Layer 5 of a small transformer language model trained on English Wikipedia (16 layers, counted from 0, width 128).
A neuron adds its activation times its output weights to the MLP's output. To switch it off is to set its activation to zero at one token and run the rest of the model.

Output weights of the MLP neurons that the questions are about. A number n stands for n times 0.0044.
n4: -28 -24 -13 -39 -1 58 -31 10 25 29 -23 -25 -21 -13 32 16 -9 -30 -48 -7 -4 -14 10 -47 -16 41 -19 -42 10 34 10 20 23 -1 7 2 8 -14 -33 -9 -72 8 -12 29 -31 9 41 12 -52 -44 14 -2 -12 -6 38 -32 -5 3 -21 38 33 -66 34 16 -15 4 38 45 -42 -22 -4 16 16 23 -24 9 18 -20 1 21 16 -8 -14 -40 32 -41 -31 1 13 -94 7 24 17 -10 64 -21 4 30 -2 -44 -9 -5 -38 -15 -18 1 56 -14 -37 21 -34 26 -6 -16 -21 -16 -7 13 -51 6 -34 0 -14 -17 -16 61 -23 7
n39: 12 -10 4 -14 -3 21 20 -31 -3 -41 -16 2 20 -23 -47 -47 -6 34 -10 -45 22 36 45 -13 5 1 15 -9 -12 4 50 0 22 -4 19 1 18 13 -1 -27 8 -3 -33 -19 -2 7 -15 -20 56 34 -13 9 -38 -17 42 -18 -10 36 -8 6 29 -29 -20 -23 -17 -33 1 31 -12 29 -10 -26 34 26 16 -74 -30 -16 2 10 -12 14 -4 46 22 13 16 35 -41 18 39 -32 56 -11 26 3 9 -5 37 -3 -2 -35 -6 14 59 -10 11 -23 10 83 -30 -32 -41 39 38 13 -54 34 -32 37 -11 -10 -19 19 24 -1 -11 -9
n48: -19 7 -30 -33 9 26 -28 9 -23 -27 -31 -35 23 6 35 -41 79 -1 56 43 21 22 -12 53 -6 44 29 -35 30 -21 27 7 17 42 45 -44 -32 -17 -13 5 -7 -53 -14 -21 6 -27 -18 28 22 -37 2 9 -57 -30 -21 10 10 -4 -36 12 20 -18 -29 -8 -29 20 -19 -47 -6 -1 12 10 -14 42 12 -4 -15 15 20 -1 -16 3 30 -17 72 -4 28 14 -8 -14 -8 2 -70 10 -3 -3 3 -4 46 39 1 29 13 -86 44 28 -4 22 -10 49 34 -21 -22 -25 -10 32 -17 -10 65 -11 -4 -21 -5 -8 23 -17 7 -52
n88: 29 -22 -37 -10 -39 -15 21 10 -51 5 22 -12 25 -24 9 10 78 -31 -10 -47 24 7 -2 18 -24 -40 -45 18 -25 69 -14 -29 -9 1 -12 -24 -11 18 55 35 -1 -1 9 38 -5 -13 -46 27 26 -41 -20 2 18 21 59 -20 -15 26 -3 36 46 -33 28 -41 -2 31 50 53 1 -16 -42 -28 23 9 23 -15 -9 59 16 -9 2 -24 -4 -29 34 7 31 -20 -6 -27 -23 -34 13 -23 -41 -2 -2 -8 50 -60 -27 43 -14 10 12 -9 -5 13 -2 -5 -48 47 -20 -4 -44 -23 12 8 30 -14 -3 -1 -14 -12 -18 -55 -14 -28
n90: -34 3 -14 -11 -2 -31 3 -25 -36 11 -27 27 -63 18 17 22 -10 -1 12 6 11 51 -17 0 -36 31 2 -2 29 43 25 7 -10 18 6 -62 -28 -10 -59 38 16 -16 41 -4 -29 15 33 52 -18 -22 2 11 0 -48 -9 10 51 17 38 7 26 -37 42 -55 -15 -13 -23 44 1 -7 15 13 -11 -39 47 -15 27 -30 -29 -14 -53 -8 -54 -37 14 11 -25 16 28 -70 -3 18 -61 -33 -8 -17 5 3 9 0 42 -7 -28 28 -23 44 47 -10 34 -48 10 2 9 -23 -14 6 -17 28 -7 -15 17 22 22 -13 1 -17 40 -25
n110: 0 -15 33 -23 18 -11 -6 -2 -11 23 -11 -18 1 -1 -25 9 -20 -9 7 41 -41 29 -10 4 -22 17 4 6 63 7 27 -29 -38 -21 0 -9 -1 -19 26 -24 12 -57 -30 -4 -12 -11 -16 -17 -18 61 -30 25 13 42 -30 -42 -6 28 38 62 -12 13 22 -10 53 -8 13 32 -2 9 -11 -65 2 -14 -4 -26 -22 14 -37 16 -13 16 10 -1 6 -9 -2 -1 22 -29 -41 17 -22 0 12 44 1 11 8 -2 -42 -11 11 38 11 -6 -23 18 18 0 6 15 17 10 -2 45 -45 -7 -77 2 9 25 16 9 -26 45 -16 11
n130: -10 13 17 -25 28 20 -13 42 4 7 26 -1 19 -38 13 -10 23 -4 38 -8 2 -2 -31 17 12 -2 -1 -54 -15 24 -18 8 4 -25 46 -10 -61 37 -3 24 9 46 -1 35 32 43 -7 -25 -5 -19 -21 -28 -5 -13 -21 -8 48 -18 -27 13 -54 -13 -12 -4 8 29 -2 -19 1 -49 -4 -25 -28 -8 22 22 -7 -41 18 3 -1 13 4 -10 -40 -46 -9 -34 33 -23 6 -32 7 32 -13 3 5 9 6 -26 -41 -11 -13 30 -37 -7 12 11 -18 27 44 -25 -10 34 10 4 25 21 59 35 4 4 28 -1 12 1 -66 3
n174: 33 -2 14 -8 48 -35 -19 -24 9 32 2 -10 -6 17 27 -22 -66 -7 14 -45 45 2 -26 0 1 25 19 10 -6 35 -8 7 -15 19 24 -7 20 -15 -18 -5 11 -3 45 -18 -30 2 -20 24 20 38 38 24 5 -30 -32 -6 46 -24 -16 -15 3 59 9 -32 -67 -6 16 -7 16 19 18 0 31 -5 14 -17 -5 -9 40 -1 -16 -11 -9 14 19 -24 -19 3 -14 2 53 4 16 -40 -44 8 1 -16 -18 -24 -20 4 -3 -38 35 4 -4 -22 -28 30 -4 28 10 -30 6 -30 1 -34 -55 -18 -8 15 -30 44 38 2 -1 44
n175: 19 23 36 -2 3 10 -8 19 -16 30 -36 -3 -17 24 20 26 22 -30 -7 -46 37 19 56 -27 9 8 -42 9 40 -6 21 27 -1 -11 -4 -7 13 4 43 25 -38 0 -17 3 -23 8 13 20 1 -22 11 -14 23 -18 -28 2 -45 -2 42 -35 7 -13 32 2 4 4 -12 24 4 3 -18 -59 -33 -21 -4 1 55 30 -29 45 12 -34 18 42 -1 -39 4 29 1 -14 -20 -27 -4 -41 -17 -18 44 -2 30 -31 1 20 25 -4 33 6 17 43 -35 27 -5 -17 -41 5 32 -27 -8 -2 24 -6 0 -8 -52 12 -3 22 -42 33
n204: -45 -10 -42 5 -1 -31 -11 -53 1 -38 21 -3 -34 -20 20 16 9 -6 28 -6 40 16 55 -43 -21 -13 -8 -19 18 38 -21 15 -32 29 -22 -25 -41 7 -13 -5 26 -2 -12 -4 12 -36 -32 11 8 -31 -4 -4 -9 49 -25 23 -9 -32 18 35 -24 -7 63 -11 -13 7 -5 -11 10 3 -6 -6 52 5 -27 -18 -45 -28 26 21 22 52 -3 12 20 2 17 -2 2 4 37 12 -3 15 -53 46 2 16 6 38 -10 25 -17 -28 -24 41 39 -7 4 -43 -21 -16 -15 22 -42 -57 -25 4 -37 -8 0 12 -51 -2 -73 -39 -7 26
n226: 13 8 -6 -15 -3 37 -24 -10 -1 -42 20 32 2 -43 36 -13 -2 -19 -35 -8 31 21 13 -39 31 -59 12 -14 -14 56 -22 -44 -5 -35 37 7 11 -18 20 30 -26 34 -56 15 -10 -5 22 17 -8 20 19 30 -21 4 -7 -45 27 14 20 -32 4 28 8 -29 -23 -4 5 20 -13 -39 -1 13 -44 -9 44 -7 -3 28 7 -35 -26 -8 27 -15 17 4 -10 -48 24 -10 -58 -7 -40 23 -25 -7 -1 -24 -45 -11 22 9 -4 -10 19 -4 -17 63 54 -29 3 -10 2 -4 1 24 -5 57 -11 -32 -41 -4 -4 -35 -9 37 24 -8
n233: -11 45 -38 28 34 34 -3 0 1 -55 -7 -25 16 -2 5 -3 26 -4 -20 14 25 9 -49 22 -38 -38 -16 -9 -19 2 -16 21 22 -16 42 28 6 0 -2 -4 8 23 -20 -38 10 -28 20 -28 5 16 54 32 -13 2 16 -44 -56 16 -9 1 31 43 2 -33 11 1 -6 15 -63 -34 -34 36 26 8 60 5 -20 27 22 56 18 -9 -10 31 7 -46 38 35 -31 7 4 24 -12 -31 -56 -19 -68 6 0 -3 20 -2 -9 1 10 15 -25 11 34 9 -21 12 31 4 -23 -16 34 -4 26 -33 3 23 -7 -14 -1 -29 38 3
n237: -4 71 8 -46 -5 -13 -26 12 29 39 -12 -10 70 -46 7 12 24 -36 -12 26 11 48 -39 1 5 6 -35 2 1 -26 6 -7 -24 -14 -29 -8 17 38 -19 -31 32 18 29 -4 6 -45 19 -62 -26 -5 1 53 36 23 -50 -79 -11 23 39 -7 13 26 -35 -18 -37 -32 2 0 -6 -22 -22 4 -13 -5 -13 -23 41 -37 35 -8 -4 6 -9 -15 -60 -2 13 16 42 -10 20 12 28 24 -21 0 16 -8 29 8 62 -11 -10 -2 4 29 -4 8 9 -9 11 -47 -20 -26 -53 21 -46 -6 -47 8 -30 -14 -13 -39 29 -31 12 -17
n243: -11 -13 -45 -23 16 15 77 -39 -4 20 -33 55 19 3 -10 35 22 39 -26 35 -4 10 11 -1 12 -17 -13 26 -16 -67 -32 59 25 34 24 6 -56 58 -22 16 -23 -14 33 9 -7 -37 36 -3 -28 65 8 -23 17 39 15 13 50 -39 8 -27 5 -36 -33 16 -8 -61 -17 7 -26 38 50 -31 1 10 18 57 -10 -13 33 -49 -30 29 34 4 0 20 -18 -25 -40 47 9 2 16 12 -31 8 -16 42 -13 86 -30 21 -12 -41 -12 -25 -30 34 -36 -20 3 -26 2 14 -4 30 28 18 16 -21 45 -27 38 -7 19 -12 -12 -8
n247: 17 15 52 -5 21 -10 -6 12 -23 -31 -34 33 14 -23 25 13 -17 42 -34 10 -18 11 12 -4 15 -2 -57 5 -72 30 22 13 26 -14 -51 17 -20 9 19 1 -25 5 16 -21 40 5 -43 -9 -2 33 -6 -8 -4 -14 -6 13 -36 12 -11 -41 5 34 -46 -12 2 -16 12 67 -5 32 17 70 17 72 1 40 10 -10 5 1 -5 -17 35 -55 -25 14 30 -2 9 12 3 15 -2 14 -35 14 30 -23 -18 -35 0 32 -42 35 -15 33 -10 -11 15 -8 6 -4 -32 -26 -46 11 20 -24 0 49 -18 28 2 27 20 26 -46 -10
n251: -10 15 -3 -21 6 -33 0 -21 25 -26 41 -12 4 -8 -21 -16 32 12 4 56 -8 15 17 22 24 60 21 -1 2 59 14 -37 -31 -45 -26 20 -30 -3 39 -8 1 -51 31 3 -15 -38 19 21 11 8 -12 18 -37 27 45 12 5 35 37 12 8 -59 30 32 12 -1 -1 20 25 -8 -17 82 41 -5 10 26 7 -12 13 -5 -18 35 -9 -34 -11 28 -13 18 6 -21 -22 0 20 36 26 13 -19 -7 -12 36 -11 13 4 8 4 15 9 46 -16 15 6 -32 -14 8 8 17 14 -4 13 5 4 23 10 -29 4 14 -9 -8

Each question names a token from some text and the token that comes next. It shows the activations a of the neurons there, in the order above. A number n stands for n times 0.065.

Then comes g, the gradient of the next token's log-probability with respect to the MLP's output, scaled to length 1. A neuron's effect is roughly proportional to its activation times (output weights . g). A number n stands for n times 0.0039.

"my", then "oc"
a: 4 -1 7 -1 -1 -1 -1 1 1 4 18 59 3 -2 2 0
g: -9 -46 10 -12 -19 53 24 -2 3 21 -7 5 -8 4 8 6 12 42 5 5 -26 0 -14 5 -5 -11 11 -2 -40 29 18 11 -8 16 24 -10 -12 -15 -7 7 41 2 -19 6 -39 14 11 14 -5 -19 14 -25 -23 14 12 20 -12 -20 -21 26 39 -25 11 -40 -34 -11 18 6 15 6 -30 33 12 27 18 31 28 0 -18 7 5 -35 10 5 -25 34 41 -24 1 9 10 6 -25 -14 18 22 -37 -22 -15 22 15 13 10 -7 18 25 20 23 -41 -10 -8 8 -10 -77 16 -14 -6 -15 19 -27 -19 48 -16 25 -62 23 26 -39
Which two neurons, each switched off alone, lower its probability most, in order? n233, n48

"Sat", then "u "
a: -6 2 1 0 2 -2 13 0 -6 0 3 9 25 -4 4 18
g: 14 44 -47 46 26 28 39 35 -26 -27 -6 -4 11 14 -36 -4 -3 -19 -32 20 30 40 -43 -4 -17 -14 14 -7 -6 -10 -26 -21 -26 -6 -9 -22 10 12 5 -17 30 1 7 -9 -1 -21 23 -11 -2 7 24 -10 -17 10 -8 -2 -5 -2 15 29 28 -19 -13 -7 -24 16 -16 -23 -4 36 -14 12 10 -25 -6 4 48 -8 17 -44 42 -10 27 -14 20 -49 -15 -45 7 6 2 -9 7 -1 -12 1 -14 -12 23 -28 35 19 1 -4 4 34 -12 33 -23 12 32 -29 7 -14 13 19 20 18 39 1 41 9 -34 -9 23 43 43 31
Which neuron, switched off, lowers the next token's probability most? n237

"ure", then "d"
a: -12 -1 -4 2 -4 14 2 -5 -12 2 1 1 -4 -1 1 -2
g: 6 65 21 -24 29 1 6 14 -53 31 45 -12 -24 -8 -2 28 -19 -23 24 17 -17 13 14 -34 -21 12 39 -4 -3 -31 0 24 -7 -19 8 -3 -9 7 -13 -28 22 -29 -15 14 31 -1 -39 -6 -9 -10 -19 -42 22 -11 50 13 13 18 -26 2 32 8 -1 -27 20 -24 -30 -43 7 7 -10 -2 20 -44 3 32 26 -27 -39 -8 15 -20 -7 6 -40 11 8 4 -10 34 -2 -6 -27 -18 1 1 26 27 4 -3 -1 57 -46 -9 26 -22 12 -3 -2 -9 42 21 -1 51 -17 6 -22 -5 3 -2 -11 16 15 18 7 6 -18 -9
Which two neurons, each switched off alone, lower its probability most, in order? n4, n110

"| ", then "5 "
a: -4 -13 1 6 5 -6 0 -1 0 0 9 -2 0 -3 -3 -3
g: -41 -15 1 1 9 18 -8 2 37 24 0 23 8 -13 12 -21 3 21 -48 0 -35 -25 8 22 0 47 2 36 -44 -1 24 -5 -41 -34 -14 -22 -22 -19 -29 27 -12 5 -39 -11 -8 -44 19 8 5 -20 1 43 -16 0 1 -64 -23 -4 -33 -15 17 6 41 45 -5 25 -1 19 14 30 20 6 -18 -28 -8 7 21 -1 9 -9 -9 -1 -2 -36 2 -32 -15 12 6 -4 3 14 40 15 1 46 -1 -1 0 -37 2 22 -20 -16 -57 0 35 55 27 -5 2 10 -21 15 2 -4 36 -10 2 -21 -8 -18 -6 -11 0 -19 19 -7
Which neuron, switched off, lowers the next token's probability most? n39

"\"", then "m"
a: 0 0 0 -2 29 0 -1 3 7 -5 0 0 -5 -1 5 -4
g: -22 -7 -73 -14 -10 -19 -13 6 -13 43 14 -6 -20 39 -32 25 -1 -14 20 -14 1 -24 9 -19 -11 9 -39 8 -45 -8 49 9 10 -5 0 18 36 3 -1 12 33 28 12 -7 14 4 -14 27 41 5 6 16 37 26 -24 14 -3 -13 0 10 0 4 -32 1 -20 -8 -17 -17 24 1 11 10 -5 -33 30 -1 -5 23 0 -12 -31 12 -32 -24 -17 53 -47 14 5 -34 47 -11 -5 36 23 -9 -14 -33 -24 10 9 3 14 -4 -12 8 -14 12 4 3 26 -41 17 48 -21 41 -28 30 1 16 -15 -10 12 35 -23 -19 30 15
Which neuron, switched off, lowers the next token's probability most? n90

"Ed", then "w"
a: 1 1 -1 -3 0 31 0 3 -11 -3 0 2 1 -7 8 10
g: -31 -2 -47 19 -19 -35 1 -25 5 8 -6 -9 -21 22 -11 8 -41 -3 -8 -23 5 16 -45 -17 -10 2 -61 2 17 13 -1 12 -20 21 51 -14 -35 -35 -11 7 -26 -19 -3 -50 -38 -14 -5 -23 5 23 -28 -29 -27 -16 -11 -14 -34 -17 -15 14 -11 -16 32 -13 27 37 -36 6 -26 -43 -61 3 -16 -12 -10 -12 2 15 27 13 11 41 13 13 -15 -26 -26 12 -15 -7 0 -25 -10 17 -8 -22 -15 1 -1 7 14 -61 -10 8 -24 23 8 12 24 21 -31 3 -23 49 -1 14 -7 -6 -23 1 -14 5 -30 14 -12 2 17 6
Which neuron, switched off, lowers the next token's probability most? n110

"% ", then "short"
a: -26 -1 -3 -36 2 14 1 -1 6 0 -1 3 2 1 -1 0
g: 25 30 7 -23 -36 -9 22 26 -10 -63 12 24 -4 -11 -15 12 -7 18 -16 -1 -34 -17 -10 4 30 10 3 31 1 10 6 -5 -7 -76 -35 -28 14 -2 -31 -8 -25 9 -37 -56 11 23 -12 14 12 20 -23 9 37 -32 -16 8 13 10 -9 7 26 4 19 -2 29 -33 -18 -18 29 13 -5 14 44 21 3 -36 -1 -10 12 36 -8 -4 12 10 3 0 53 18 19 8 -5 16 -6 -22 7 5 -1 10 22 -19 -5 10 -32 19 21 -17 -31 23 -13 1 -9 6 37 -5 17 -30 -49 -17 -3 5 -57 -33 31 15 12 -13 5 30
Which neuron, switched off, lowers the next token's probability most? n4

"ant ", then "meas"
a: 2 -2 4 0 0 8 0 -19 2 -18 1 -4 1 0 2 -2
g: -23 -14 25 -7 -4 64 9 19 -38 -12 -15 -4 -11 13 -24 13 3 44 48 -12 -18 22 1 38 10 19 20 20 -5 2 17 22 -27 0 -19 -28 0 40 -9 6 -25 9 9 18 -18 22 18 -16 -4 -19 -23 -23 -15 5 59 -48 -1 30 13 -4 2 5 22 -17 -30 -10 -9 -26 25 -1 -15 9 7 8 -33 -11 -6 11 -49 -48 22 19 15 -3 -25 45 -28 -29 44 -11 26 14 19 -28 -8 7 14 -1 -23 5 -1 7 36 19 13 -47 4 6 -11 19 7 -41 6 6 0 18 -44 -2 30 -3 -25 -7 -23 -4 22 14 -3 43
Which neuron, switched off, lowers the next token's probability most? n204

"p", then "tical "
a: 4 0 8 -1 -1 2 1 0 -1 -9 -12 0 0 -3 1 3
g: -1 21 23 16 38 16 -12 4 -29 -23 -4 -21 15 -6 -16 25 21 20 -14 13 9 21 -4 56 9 24 -5 9 -6 29 24 -31 -1 26 12 -66 26 63 3 -13 12 -45 -21 -7 25 7 -26 13 21 27 -9 9 36 -25 23 13 -29 -9 28 -14 44 -15 24 -33 -6 17 5 20 -1 -30 22 -18 30 3 4 -3 19 4 9 12 8 32 0 -1 7 20 -20 -24 10 16 8 -12 -50 0 -18 6 28 -30 -6 0 20 -17 30 -25 10 14 17 17 -2 -16 9 39 9 -64 14 29 23 -18 5 18 18 10 21 -17 17 2 -60 6
Which neuron, switched off, lowers the next token's probability most? n48

"fi", then "b"
a: -5 -2 6 11 2 -1 4 -11 1 10 2 3 5 -1 3 6
g: 1 -1 0 -31 29 -14 11 30 -5 14 -31 -32 -6 45 22 23 17 -12 -9 -4 -77 5 -6 20 7 25 4 28 19 6 -14 -32 -44 -4 27 4 -7 -4 -52 -17 10 -37 -13 0 -15 27 -12 13 -4 11 -27 15 -43 13 21 -9 14 -2 25 -30 11 71 2 28 -9 23 -31 -26 6 -9 16 14 -4 -20 29 0 30 -22 -6 -28 8 3 -35 5 -3 -24 -6 -12 21 6 -19 7 39 -8 36 -30 -6 -36 -24 10 27 -45 -34 6 -5 -10 23 -9 -41 -11 33 14 2 12 -5 -37 -3 23 1 35 -9 -17 -2 -1 -6 -16 20 -16
Which neuron, switched off, raises the next token's probability most? n88

"resul", then "ts "
a: 0 2 -4 -21 0 -1 29 4 0 -4 10 3 -6 1 29 -3
g: -4 19 -2 -1 -10 -11 7 3 8 -29 17 -4 10 27 6 4 -12 33 -8 27 27 0 13 22 -23 -3 32 -1 -37 28 -50 11 -23 -37 37 16 -29 -11 0 6 5 -26 -1 -2 10 -23 32 -21 -20 -16 -10 -30 43 22 -21 23 -18 22 0 24 -41 17 -22 -38 -37 38 66 -6 -8 -2 21 2 -25 31 -1 -22 47 48 -30 12 -1 19 -30 -10 -8 -17 5 -4 10 -13 -3 2 -19 30 -30 -19 -6 -10 -11 -23 -6 -7 -14 6 16 -8 5 28 -27 6 -14 -52 -33 -11 -19 -39 30 -6 -9 5 -22 -33 39 -46 18 -9 -14 -8
Which two neurons, each switched off alone, lower its probability most, in order? n130, n247

"NE", then "R "
a: 3 -7 3 -3 5 0 3 2 1 3 35 0 -4 -12 1 28
g: -14 -25 21 -18 -26 -3 -11 15 6 17 33 7 -37 19 -7 -4 -5 -15 -15 -25 9 32 29 -22 -6 11 0 11 -20 27 -22 9 -30 -39 37 1 45 -10 42 35 -15 -24 -2 4 33 -6 -5 10 50 -17 -24 -35 -55 9 30 15 7 -30 10 12 24 13 58 11 4 2 -28 10 22 15 4 -10 -23 7 -5 -41 1 17 -5 7 7 5 -1 -21 37 -19 -20 -42 -26 -19 -11 -24 -16 -16 5 -10 -22 -35 -12 38 19 40 -45 -14 -13 12 8 -11 39 -5 12 2 11 25 14 49 29 33 8 -16 -32 -8 -2 20 1 27 -24 1
Which two neurons, each switched off alone, lower its probability most, in order? n226, n251

"N ", then "| "
a: 1 2 -3 26 -3 1 6 1 1 6 26 0 -1 -20 4 2
g: 33 -17 -16 -8 7 -11 4 27 29 65 9 0 -45 -4 -4 49 14 3 37 -29 -1 -5 -20 22 20 -17 27 -25 41 34 5 -20 20 16 -25 -8 2 -25 14 26 6 -11 16 29 -19 -14 27 19 34 -4 -1 7 18 14 9 40 31 -22 -30 29 -16 -2 46 19 58 -3 -5 -2 -11 -2 21 -8 -35 -37 25 -1 6 4 -25 4 -5 2 -44 -11 -27 7 21 -14 10 -1 22 5 -17 -24 -25 -17 15 2 -7 -42 1 -11 -45 -13 -3 17 23 41 26 -9 26 24 -41 14 -20 13 -12 -7 29 -26 14 3 3 29 -8 38 -3 -21
Which neuron, switched off, lowers the next token's probability most? n88

"N", then "on"
a: 2 0 -7 0 4 1 0 3 -12 4 3 0 1 2 12 15
g: 9 -27 1 6 28 3 -19 7 -15 34 -22 -37 30 -14 -19 -1 11 4 29 -5 5 16 11 -57 -46 16 15 6 12 12 35 18 -27 -38 -5 8 3 38 4 -12 20 24 13 25 -38 -13 32 -43 41 6 25 41 29 1 -2 10 14 20 23 35 14 -20 -8 -51 -38 14 5 17 -12 14 32 -7 -5 5 -4 -2 -15 30 16 -28 -8 35 16 5 -38 -1 44 0 22 9 7 1 32 18 22 -5 -3 24 11 10 32 -18 -9 8 -2 19 1 38 4 38 11 -7 -3 27 2 20 42 -10 11 5 -31 -41 15 12 57 -21 -17 -19
Which neuron, switched off, lowers the next token's probability most? n251

"more ", then "vent"
a: -3 0 0 2 -4 3 3 -29 0 -9 -1 0 0 -3 0 -2
g: -24 2 -25 5 18 -29 -12 18 17 -20 18 49 -31 -35 -35 11 22 1 -14 24 -8 26 -26 4 41 -37 -24 25 -12 13 31 16 29 -19 -24 -18 12 21 -9 14 -1 -1 -16 -19 -23 -17 -4 0 1 -11 -8 7 9 -34 28 20 -34 32 -9 -6 30 -41 -7 -5 -3 -9 -10 29 -34 16 25 -4 13 -27 7 -24 -27 8 36 -9 6 -39 4 -37 -49 2 -2 -10 35 15 -34 -28 -52 -1 32 1 9 5 -8 40 -50 -7 -5 -14 8 -3 -15 -14 -11 -8 46 18 24 17 4 1 -32 26 -12 -7 -20 -3 -40 18 -29 16 -27 -40
Which neuron, switched off, lowers the next token's probability most? n174

"ominated ", then "for "
a: 6 0 9 -5 -2 -2 -2 1 3 2 0 -1 2 -1 4 -2
g: 26 -12 -9 -5 -37 -70 -16 -3 2 -22 13 25 13 43 10 -3 -14 2 4 -17 -22 19 15 -52 14 23 16 -32 -6 1 -27 1 22 -37 2 17 21 16 9 -29 1 21 14 22 25 -3 -8 9 -3 -14 12 -48 -20 39 -3 -13 -8 -8 2 31 -1 23 3 4 13 0 2 27 0 -8 -26 7 39 10 -37 -11 2 32 4 -45 -8 31 -9 14 -26 -41 -12 8 8 -22 29 -53 10 -30 -9 -12 66 12 10 6 17 -16 2 -3 34 -13 -18 -25 42 -4 -20 -21 9 7 -29 -49 28 23 9 35 -18 3 -12 -2 17 26 22 -29
Which neuron, switched off, raises the next token's probability most? n48

"F", then "B "
a: 2 0 11 2 0 0 1 -1 -4 1 5 0 1 -3 2 48
g: 34 -7 47 -30 -39 -44 37 43 37 0 19 17 11 25 17 -33 -13 17 4 -19 2 -43 12 17 11 36 8 -6 0 22 -37 40 6 19 5 13 -8 9 30 9 13 -41 -10 19 6 12 2 9 -4 -20 -29 -15 -24 29 4 -13 -22 -26 48 2 0 54 -29 41 10 -23 40 18 7 -13 -19 28 29 9 26 4 7 2 5 20 -3 66 -40 -25 -9 24 -30 -14 -12 -15 -25 15 0 -30 -5 21 21 18 12 7 -13 -7 -19 2 12 -30 27 33 9 13 -1 16 -7 -1 35 -14 -12 -15 -18 -5 -10 0 -4 12 19 31 19 -19
Which neuron, switched off, lowers the next token's probability most? n251

", ", then "201"
a: 0 -1 -8 -3 2 3 0 -1 -3 0 0 -6 0 -21 3 0
g: 10 -43 6 -8 6 5 9 14 19 -7 11 56 -3 -24 -32 -10 21 -6 -10 13 1 18 -21 40 1 -13 -23 -19 46 15 -1 10 -49 -44 -20 14 4 4 -16 -14 -12 -4 -11 8 -18 26 6 -13 -28 6 -4 1 12 41 48 -18 -1 -14 -20 -21 -28 53 -11 21 -11 23 17 23 25 4 0 -9 29 12 9 -38 5 -76 -5 -4 -3 5 37 -6 -8 -14 14 -7 27 -1 -41 -13 -29 -5 -7 44 -12 -10 -34 -13 -3 24 4 -7 23 -4 14 22 7 8 18 6 7 -38 8 -15 59 -24 -1 -13 14 -11 -29 -37 6 42 10 41
Which neuron, switched off, lowers the next token's probability most? n48

"-", then "the"
a: -1 3 -20 2 -2 5 1 1 -1 1 1 0 2 1 -1 -1
g: -18 -1 -33 30 8 16 -30 -24 20 40 -2 -39 21 2 -9 -15 -32 -8 -17 35 -24 30 -32 4 -29 17 11 27 12 7 -9 -12 2 -20 -26 -13 -22 -11 -36 -25 8 -19 23 5 -15 37 0 -40 1 31 20 -11 -12 -13 24 15 43 -12 -8 5 -28 -17 -15 -14 13 -9 -5 2 16 -10 -4 -8 37 45 -54 -11 31 -17 16 -44 -14 -3 34 13 -34 22 34 23 -22 -31 -2 -25 18 -4 -3 14 -17 7 -34 7 -49 -49 8 57 4 -32 -9 28 24 -4 -32 -17 -15 -13 -1 32 11 12 8 -8 31 15 30 11 8 16 -3 2
Which neuron, switched off, lowers the next token's probability most? n48

"author", then "'"
a: 0 -4 -8 2 0 18 2 3 0 -6 3 1 1 -2 3 -4
g: 10 39 17 6 -48 -29 -8 37 6 2 -4 4 25 22 7 -15 23 -27 -5 -2 -24 12 -23 -39 -13 -5 -34 13 4 -3 -23 -11 16 -11 15 8 2 18 13 -8 -12 -15 -10 -31 -1 -22 15 -21 -17 32 -16 -5 -27 -65 17 -5 -10 -19 44 -2 25 17 -8 15 39 -45 20 34 -42 -12 4 7 -8 -6 -9 -18 8 9 15 9 -25 -15 38 22 -12 0 -19 26 -24 1 12 -7 8 -2 21 52 -43 9 8 -30 11 -16 19 21 -35 3 8 -2 16 17 1 -13 -3 -30 14 9 35 -54 6 -47 38 -3 -40 -11 55 13 -32 14
Which neuron, switched off, lowers the next token's probability most? n204

"GE", then "R"
a: 2 -2 -1 22 3 -4 4 1 0 3 53 -1 2 10 1 12
g: 10 18 -6 -53 -17 19 11 -15 -46 -27 15 -10 -3 18 10 16 -9 -1 9 3 18 -4 -26 4 12 2 45 -1 8 -7 -18 -27 8 3 29 -15 19 34 12 1 -14 8 -9 -14 13 15 -49 -22 -30 7 -51 -13 -22 30 -17 34 2 -21 34 11 4 44 2 -37 21 -43 0 -7 -3 12 -36 82 8 18 5 22 7 10 -36 25 -21 20 -12 -11 10 -28 -13 -39 -11 24 -27 3 -3 4 20 9 18 22 -8 29 26 21 -29 -3 9 -4 -41 31 -5 26 -3 23 10 18 -22 30 -15 6 6 -19 -35 10 -24 -52 -3 -12 -3 -26
Which neuron, switched off, lowers the next token's probability most? n226

"only ", then "a "
a: 1 -2 2 -2 6 2 0 1 0 24 -6 3 1 0 0 -2
g: -6 5 2 -33 40 29 -37 45 8 4 -48 25 39 7 24 9 16 7 13 38 11 -4 12 -41 -1 -12 23 20 29 4 41 -37 6 -41 -1 12 -13 -24 38 15 9 8 -6 -16 -23 0 0 10 13 3 -1 -7 25 -27 30 25 -5 57 21 -7 -24 2 6 -23 17 -6 30 -10 -1 -26 7 0 17 -7 -14 25 -7 39 -17 -8 -3 51 -22 9 -29 -9 -6 -7 -11 16 -2 -22 -63 23 -23 -1 10 31 9 -12 -5 9 -33 16 -38 -5 -23 -23 13 -9 -19 39 31 5 -4 32 8 13 -18 -7 -41 31 31 34 18 14 -5 28
Which neuron, switched off, raises the next token's probability most? n204

"M", then "IN"
a: 3 0 6 0 7 -4 -1 1 -24 -4 27 2 -14 1 0 15
g: 27 -31 8 8 8 -30 3 -54 -19 -37 22 -24 7 -5 -16 -3 -5 30 27 9 -4 23 -32 11 8 -30 -15 -29 -50 34 17 -27 27 -3 13 -35 43 59 4 -4 -3 13 -11 24 13 -45 -43 -25 34 16 25 -2 -6 -11 13 5 -6 14 29 29 2 18 35 -26 -6 -14 7 5 -9 1 -40 20 6 3 2 -3 -18 17 -10 -4 12 -19 39 -14 4 -14 10 -6 4 34 21 45 31 6 3 22 -4 7 42 8 43 15 -3 -22 3 12 -18 -56 20 -43 18 -9 0 1 8 -15 -15 9 20 -9 -6 -45 -20 33 -7 -36 4 4
Which neuron, switched off, lowers the next token's probability most? n175

"black ", then "men"
a: 0 -1 9 -3 -4 8 6 5 0 -7 1 -7 1 -3 6 -2
g: -1 4 -39 24 -11 -4 20 1 -50 62 -42 -30 12 59 22 -18 43 -39 3 -30 18 17 10 11 -30 -4 -11 12 -19 -5 -2 -25 -64 -6 21 21 -39 -10 5 -28 21 -30 -20 -18 36 -44 -13 13 6 -8 -30 -1 11 -29 16 -1 6 -15 16 16 -14 8 -41 -4 -14 22 -31 16 -17 -2 18 -21 -7 8 9 4 12 62 -10 20 -26 11 -19 15 8 17 -2 -11 -2 35 -12 0 -16 -33 0 -14 -9 -1 -10 -7 -3 19 -26 -30 21 1 7 -29 -23 5 -8 -2 -19 -13 26 -8 23 13 52 24 -5 -36 7 -16 -5 -8 21 -8
Which neuron, switched off, lowers the next token's probability most? n48